Layer 2 of a small transformer language model trained on English Wikipedia (9 layers, counted from 0, width 64).
Take only the direct path to the model's output, skipping the later layers: a vector added to the residual stream pushes a token's score in proportion to its dot product with that token's output vector.

Output vectors of the tokens that the questions are about. A number n stands for (n - 500) times 0.0046.
",": 464 454 557 552 642 511 566 411 528 587 515 497 453 618 491 519 441 465 597 438 516 512 554 613 547 493 348 524 570 388 584 650 383 625 455 501 432 524 457 489 548 458 444 522 394 480 529 571 539 463 540 455 523 476 362 497 380 378 557 483 646 415 425 440
"ac": 497 610 603 602 350 412 516 371 453 440 393 441 465 502 490 649 500 571 520 526 484 504 540 508 475 451 628 440 448 435 511 486 672 541 378 609 533 453 455 564 276 531 545 475 373 580 516 399 600 447 518 633 452 449 495 519 477 578 583 440 499 556 407 621
".\n\n": 489 585 544 419 629 466 528 309 510 549 610 412 516 558 525 484 484 578 576 440 485 562 593 380 530 464 563 466 326 413 553 623 405 755 486 533 465 461 358 498 519 646 471 450 425 510 493 598 490 428 441 222 622 507 591 453 533 522 556 545 487 395 452 516
"\n\n": 377 566 574 517 689 490 459 399 456 622 587 422 558 432 696 593 458 628 594 401 459 516 731 543 482 487 496 443 529 388 381 356 322 636 403 543 450 539 451 293 514 586 419 608 388 571 434 605 334 490 672 518 521 543 605 356 412 465 527 525 388 349 556 644
":": 392 357 549 750 629 581 434 509 431 573 496 550 530 561 479 470 499 417 498 470 431 400 559 676 503 501 434 470 479 525 503 379 512 532 335 502 467 588 354 580 521 505 473 663 353 533 475 454 498 568 593 649 428 582 484 491 446 478 507 542 632 371 371 477
"ess": 495 465 377 492 436 434 492 581 544 498 475 523 371 512 567 498 663 428 247 539 387 522 602 336 326 347 684 526 616 433 678 551 457 465 392 529 532 779 591 412 440 480 588 567 365 577 502 492 675 516 300 419 588 447 616 456 564 441 472 602 624 353 535 583
"amily": 578 298 425 662 375 548 312 429 294 378 639 400 713 256 620 533 423 426 476 779 186 545 729 385 591 440 593 372 320 689 489 433 277 701 445 606 706 339 529 583 298 437 646 622 359 585 429 476 536 301 586 288 539 529 617 441 529 362 561 592 622 682 460 979
"\n": 357 527 502 523 635 517 524 421 456 557 628 551 544 430 642 557 522 572 644 430 424 521 679 598 473 527 476 533 623 408 341 336 557 549 413 559 448 562 462 330 590 506 327 509 431 563 459 584 352 494 673 513 477 594 521 341 291 549 473 587 514 272 496 526
"rick": 564 522 526 670 308 531 389 378 402 624 557 616 590 337 383 578 390 462 513 624 477 544 537 172 514 495 729 362 498 594 419 422 562 488 481 535 594 682 599 480 354 575 401 430 560 842 477 479 362 581 488 439 666 536 492 417 546 436 362 590 395 527 458 434
".": 388 568 534 487 644 552 500 382 479 574 586 392 462 590 494 413 467 530 612 439 546 585 568 540 468 445 525 342 458 503 638 596 520 557 479 519 446 393 311 622 523 542 555 394 371 608 559 594 526 401 432 273 548 514 513 571 500 566 620 587 503 306 429 408
"ull": 661 288 370 557 468 478 490 489 470 551 402 453 550 433 393 463 414 495 560 705 405 539 610 505 484 444 575 482 492 559 452 480 602 512 475 504 673 531 499 538 478 527 555 368 424 526 524 479 485 668 472 679 452 563 467 386 374 483 471 450 462 554 617 484
"ather": 570 345 579 513 539 385 308 605 401 411 451 386 642 392 542 216 460 475 322 642 161 631 560 385 395 453 590 509 494 709 538 511 584 470 362 523 627 539 641 481 275 627 551 584 338 712 485 473 575 303 724 420 600 631 603 576 456 489 383 641 661 387 574 581

Output weights of attention head 1. The head adds the sum of these rows, row i times number i of z. A number n stands for (n - 500) times 0.0012.
o0: 521 119 424 509 678 580 444 577 445 410 369 594 402 687 622 413 576 484 344 509 402 425 456 552 553 427 426 633 416 299 539 639 352 515 732 529 512 488 597 512 523 406 557 671 403 586 437 420 546 650 495 570 437 405 492 566 411 522 706 407 577 615 517 441
o1: 567 503 296 339 412 485 534 608 564 464 268 577 502 618 513 220 653 516 387 412 505 421 487 571 580 613 354 535 577 389 714 625 478 534 764 456 671 436 466 635 437 311 386 279 679 419 598 402 485 462 274 465 643 537 269 703 603 630 677 396 329 674 626 514
o2: 539 490 446 666 254 380 546 454 455 528 654 482 428 514 450 477 371 464 487 706 429 420 438 313 466 685 575 421 580 623 491 486 507 486 343 491 529 507 452 627 574 382 684 398 437 440 548 397 496 598 526 597 523 470 549 581 549 467 343 631 559 605 725 475
o3: 511 599 493 417 454 533 483 596 563 456 534 447 480 517 401 494 419 438 427 571 503 409 483 631 580 535 453 625 518 500 540 445 631 347 527 413 560 564 422 459 519 393 516 381 693 477 467 384 516 498 555 482 563 246 578 640 561 506 658 434 474 665 425 524
o4: 503 666 469 528 388 389 667 511 596 645 483 600 392 480 445 487 489 719 653 335 440 528 401 385 444 484 603 438 453 517 598 713 327 632 421 536 735 441 596 635 535 517 474 303 384 445 348 483 556 270 332 544 621 653 376 431 596 540 407 562 324 384 664 621
o5: 550 549 482 539 696 652 534 470 534 441 323 388 614 302 583 559 655 509 524 195 436 483 484 638 474 321 469 619 391 512 358 602 544 521 671 526 575 454 552 380 514 705 429 686 578 686 336 578 553 392 447 385 487 355 678 235 630 292 450 384 520 583 594 482
o6: 556 889 431 354 563 393 456 540 506 517 389 541 507 642 348 488 514 482 470 460 666 598 563 500 396 503 328 492 401 360 645 543 576 624 528 582 506 527 499 545 461 383 401 385 594 389 418 561 625 257 418 329 593 724 207 673 505 873 681 402 269 455 471 575
o7: 578 616 457 399 615 556 497 609 508 396 209 592 676 291 530 453 699 526 524 254 507 344 527 552 486 352 391 606 445 524 406 509 562 471 636 465 877 425 616 425 494 606 381 502 720 713 334 547 536 261 350 308 493 498 405 488 646 503 573 348 358 589 557 509
o8: 536 784 425 397 403 410 504 553 407 553 354 757 661 448 272 393 548 397 575 571 652 422 647 461 432 571 541 478 621 395 624 256 743 627 485 436 845 484 626 623 363 245 363 388 508 495 413 518 480 365 435 474 276 806 177 756 662 852 504 545 241 355 479 447
o9: 601 421 410 736 439 537 584 524 486 507 449 582 389 505 391 450 452 482 457 486 409 146 484 460 477 576 544 600 529 593 499 368 636 413 452 429 652 390 714 563 490 224 616 369 612 509 389 490 497 577 599 627 305 370 505 596 558 491 448 507 529 707 702 372
o10: 507 629 598 523 581 389 469 596 536 573 604 604 544 275 444 853 445 647 623 428 478 422 500 487 481 421 537 535 465 594 442 409 618 422 443 526 879 522 685 352 467 530 456 540 574 569 346 713 497 295 529 446 282 558 394 501 542 587 313 523 486 418 330 466
o11: 449 517 583 422 419 459 520 471 537 537 710 459 477 377 447 632 420 557 528 695 578 593 459 478 529 538 507 491 520 641 491 485 431 475 331 553 510 552 315 437 494 649 512 484 462 480 549 385 414 456 540 455 592 307 695 526 478 327 507 531 570 431 402 562
o12: 582 306 390 510 622 519 551 344 491 439 430 375 404 599 630 465 558 579 368 408 463 643 497 498 519 419 459 571 332 372 486 799 323 771 703 555 214 595 552 496 526 648 511 657 313 542 439 436 611 506 438 459 616 551 713 329 459 344 554 422 624 484 698 599
o13: 606 311 420 565 525 567 402 447 447 452 300 508 439 610 584 332 602 436 370 462 386 479 545 523 461 554 488 524 471 337 475 505 459 662 735 469 249 523 587 593 435 548 540 691 413 514 566 438 539 692 432 480 463 651 401 436 443 504 581 472 560 563 646 409
o14: 648 547 465 581 272 455 574 407 459 604 505 441 474 531 463 358 427 460 430 521 429 442 527 313 429 720 512 514 445 678 502 451 518 618 490 492 289 559 408 683 474 497 644 397 475 435 615 329 461 682 384 522 594 538 522 408 537 389 432 569 520 637 788 499
o15: 503 246 597 288 489 416 517 564 500 630 571 441 335 739 468 490 451 595 398 533 489 559 343 451 528 531 504 313 595 441 793 511 455 487 496 467 205 517 438 626 473 488 567 454 431 312 707 389 436 715 425 646 504 637 277 572 377 598 519 580 500 417 411 501
o16: 451 490 500 486 488 472 509 297 496 579 624 428 308 713 425 548 435 535 487 542 490 790 462 434 457 546 581 386 463 490 547 696 352 750 415 565 91 515 419 565 511 606 563 550 306 347 568 446 577 555 488 547 659 591 589 385 388 442 450 563 548 303 587 512
o17: 553 559 345 607 453 400 419 525 546 435 437 636 302 556 337 510 462 574 551 582 457 372 442 464 318 564 551 451 370 421 516 665 389 569 415 617 869 426 764 581 459 314 482 359 490 549 255 632 645 331 482 505 466 549 252 801 590 657 528 436 471 508 751 371
o18: 481 765 493 110 593 436 621 421 508 659 553 517 503 559 279 418 614 572 480 465 540 848 504 498 470 474 565 480 346 342 702 733 430 771 587 562 506 586 375 611 458 584 322 443 278 412 460 376 603 192 424 304 701 575 453 530 544 789 658 494 186 116 414 576
o19: 461 573 567 566 459 394 525 445 493 649 619 492 313 709 373 510 346 491 462 634 576 592 611 367 405 635 556 411 543 503 584 394 557 609 226 558 158 545 499 632 421 395 527 473 295 295 588 477 457 710 560 722 428 735 394 530 276 644 395 666 506 314 431 525
o20: 663 693 294 409 480 477 503 479 539 489 270 517 563 524 300 360 613 524 565 304 464 469 447 471 459 570 559 506 475 398 642 670 609 785 652 450 654 427 622 628 367 470 390 395 566 510 533 555 541 290 272 282 593 693 300 584 674 663 429 454 363 537 708 484
o21: 521 166 541 649 490 493 491 391 481 531 705 438 399 437 610 601 403 508 513 618 316 477 450 527 478 488 711 419 471 615 358 452 379 414 393 513 435 592 627 473 469 510 664 622 355 585 412 481 548 751 655 666 364 409 663 345 499 237 302 612 709 441 709 429
o22: 560 473 291 419 390 302 473 652 550 377 451 548 475 497 518 449 500 656 432 549 507 395 469 448 526 464 359 555 438 391 527 674 428 463 572 529 971 486 568 500 474 422 432 297 607 511 335 475 567 284 369 471 643 436 366 815 596 639 650 380 420 707 570 528
o23: 420 507 687 339 611 505 455 654 505 493 622 456 669 440 606 754 425 579 464 497 568 599 601 524 699 389 352 551 528 531 496 414 576 276 576 440 525 568 406 190 592 579 465 585 637 523 657 513 313 498 570 365 490 363 641 381 407 460 580 429 530 599 19 620
o24: 503 513 579 610 466 453 681 455 579 501 429 444 393 486 480 533 409 543 414 458 479 542 468 403 541 447 502 559 339 465 456 726 462 519 535 544 412 459 550 422 478 567 539 501 501 544 428 480 529 428 480 473 631 346 689 358 483 411 573 506 605 509 642 587
o25: 480 356 519 623 428 507 586 329 552 462 473 442 356 504 479 448 438 525 423 422 342 522 441 406 430 501 563 408 366 441 462 782 359 606 612 545 267 441 564 583 553 599 597 555 480 533 506 535 584 460 421 459 639 519 617 308 544 343 506 504 581 528 748 501
o26: 427 724 537 428 605 720 566 482 555 496 450 329 609 497 485 538 592 432 420 210 663 599 492 591 628 390 347 623 427 423 541 571 619 540 695 444 192 483 246 430 615 612 388 519 580 439 690 502 386 411 463 369 677 323 682 344 488 472 554 410 495 530 262 571
o27: 438 583 600 612 300 449 481 528 482 534 615 527 356 733 436 471 318 393 432 793 680 442 532 408 477 660 447 474 598 538 593 371 537 471 335 499 286 540 416 614 525 298 615 343 458 279 660 408 459 671 571 776 436 573 347 692 359 676 515 612 458 466 429 485
o28: 565 372 442 404 546 688 466 549 528 436 304 381 649 510 572 369 623 419 402 254 437 519 514 613 626 484 394 599 510 475 489 505 598 483 815 425 321 433 434 439 539 595 493 550 659 546 703 430 409 652 425 458 558 392 590 354 514 410 508 363 520 752 492 489
o29: 508 599 542 532 645 764 304 598 500 369 325 456 746 366 594 587 607 364 525 261 612 370 548 732 522 414 324 632 513 484 402 294 660 355 663 510 467 458 455 316 545 570 447 655 702 607 569 656 442 535 552 376 391 409 456 429 500 407 494 348 560 653 296 407
o30: 404 826 588 534 465 499 408 517 455 636 564 506 428 716 513 447 474 301 488 541 726 615 658 532 471 596 461 459 625 485 633 343 538 583 392 576 123 546 348 599 561 348 466 415 370 319 624 472 425 562 495 566 477 663 363 580 314 744 657 557 363 273 249 537
o31: 458 592 542 525 546 308 564 616 537 458 530 554 391 521 360 785 401 614 478 631 602 495 470 428 499 403 399 550 384 504 519 612 484 491 378 548 730 524 550 349 510 460 549 467 562 481 274 570 566 210 560 399 464 369 558 669 515 588 617 515 511 488 421 612

Each question shows a token from some text and the vector z that the head gathered there. A number n stands for (n - 500) times 0.0033.

"her": 510 336 462 428 585 475 487 203 391 449 593 541 555 474 469 576 675 506 577 716 421 546 379 521 540 502 426 524 410 443 577 574
Which of these tokens does it push up most? "\n\n"

"00": 406 306 558 569 565 346 483 153 457 536 633 691 324 278 434 490 572 674 498 661 317 610 507 499 527 446 343 664 249 366 524 707
Which two tokens does it push up most, strongest first? "rick", "ac"

" his": 509 258 602 444 568 400 403 160 379 502 570 634 518 418 523 565 689 618 484 706 274 729 492 434 537 498 229 602 213 212 411 682
Which two tokens does it push up most, strongest first? "amily", "ather"

" v": 480 278 605 464 578 385 423 148 388 519 570 605 500 409 522 579 673 603 459 713 310 700 497 450 551 516 275 612 230 230 428 664
Which of these tokens does it push up most? "amily"

"19": 357 221 595 536 463 369 465 189 439 541 728 696 270 311 430 450 517 629 313 681 271 647 465 521 473 443 291 683 207 459 481 747
Which of these tokens does it push up most? "rick"

"0": 398 388 572 566 549 275 557 154 579 516 615 634 276 313 442 607 552 643 487 727 357 539 518 518 515 449 351 779 266 367 648 683
Which of these tokens does it push up most? "ac"

" after": 493 413 575 482 583 389 465 151 353 443 472 589 592 481 552 597 744 572 522 618 388 640 455 420 486 549 370 582 339 316 494 546
Which two tokens does it push up most, strongest first? "ess", ":"

" a": 566 293 644 461 547 385 340 120 355 572 544 596 549 468 556 537 694 634 349 675 310 741 468 439 531 547 220 620 260 279 392 639
Which of these tokens does it push up most? "amily"

" and": 596 228 636 444 507 413 324 133 339 600 557 595 551 469 523 459 679 681 322 633 293 759 439 426 520 532 213 584 258 336 360 657
Which of these tokens does it push up most? "amily"

" he": 492 327 622 489 575 363 428 168 379 494 567 664 514 406 542 546 716 664 463 643 330 666 474 439 520 512 289 630 233 299 421 658
Which of these tokens does it push up most? "amily"

"ick": 491 322 544 464 536 309 406 207 569 680 698 545 240 397 391 559 516 761 433 703 362 619 473 397 475 430 223 646 261 386 453 620
Which of these tokens does it push up most? "rick"

"51": 327 255 522 565 490 399 485 216 457 490 715 698 228 265 395 471 476 516 410 631 303 545 434 602 497 414 424 647 290 526 534 711
Which of these tokens does it push up most? "\n"

" had": 555 371 545 469 658 418 460 187 318 468 473 573 583 447 518 628 744 588 551 647 321 675 461 415 516 533 307 588 297 236 489 600
Which of these tokens does it push up most? "ess"

" into": 503 467 502 494 608 442 496 185 303 411 409 549 629 496 553 672 745 445 603 627 433 572 422 476 536 566 489 540 438 317 546 503
Which of these tokens does it push up most? ".\n\n"

"69": 344 285 503 592 474 404 496 231 456 475 688 712 242 296 389 491 486 510 409 636 296 528 451 618 517 409 424 663 315 538 550 711
Which of these tokens does it push up most? "\n"

" in": 506 414 534 489 624 418 483 179 334 461 477 547 569 447 521 651 728 529 554 654 381 632 445 452 525 551 392 573 359 281 537 551
Which two tokens does it push up most, strongest first? "ess", ":"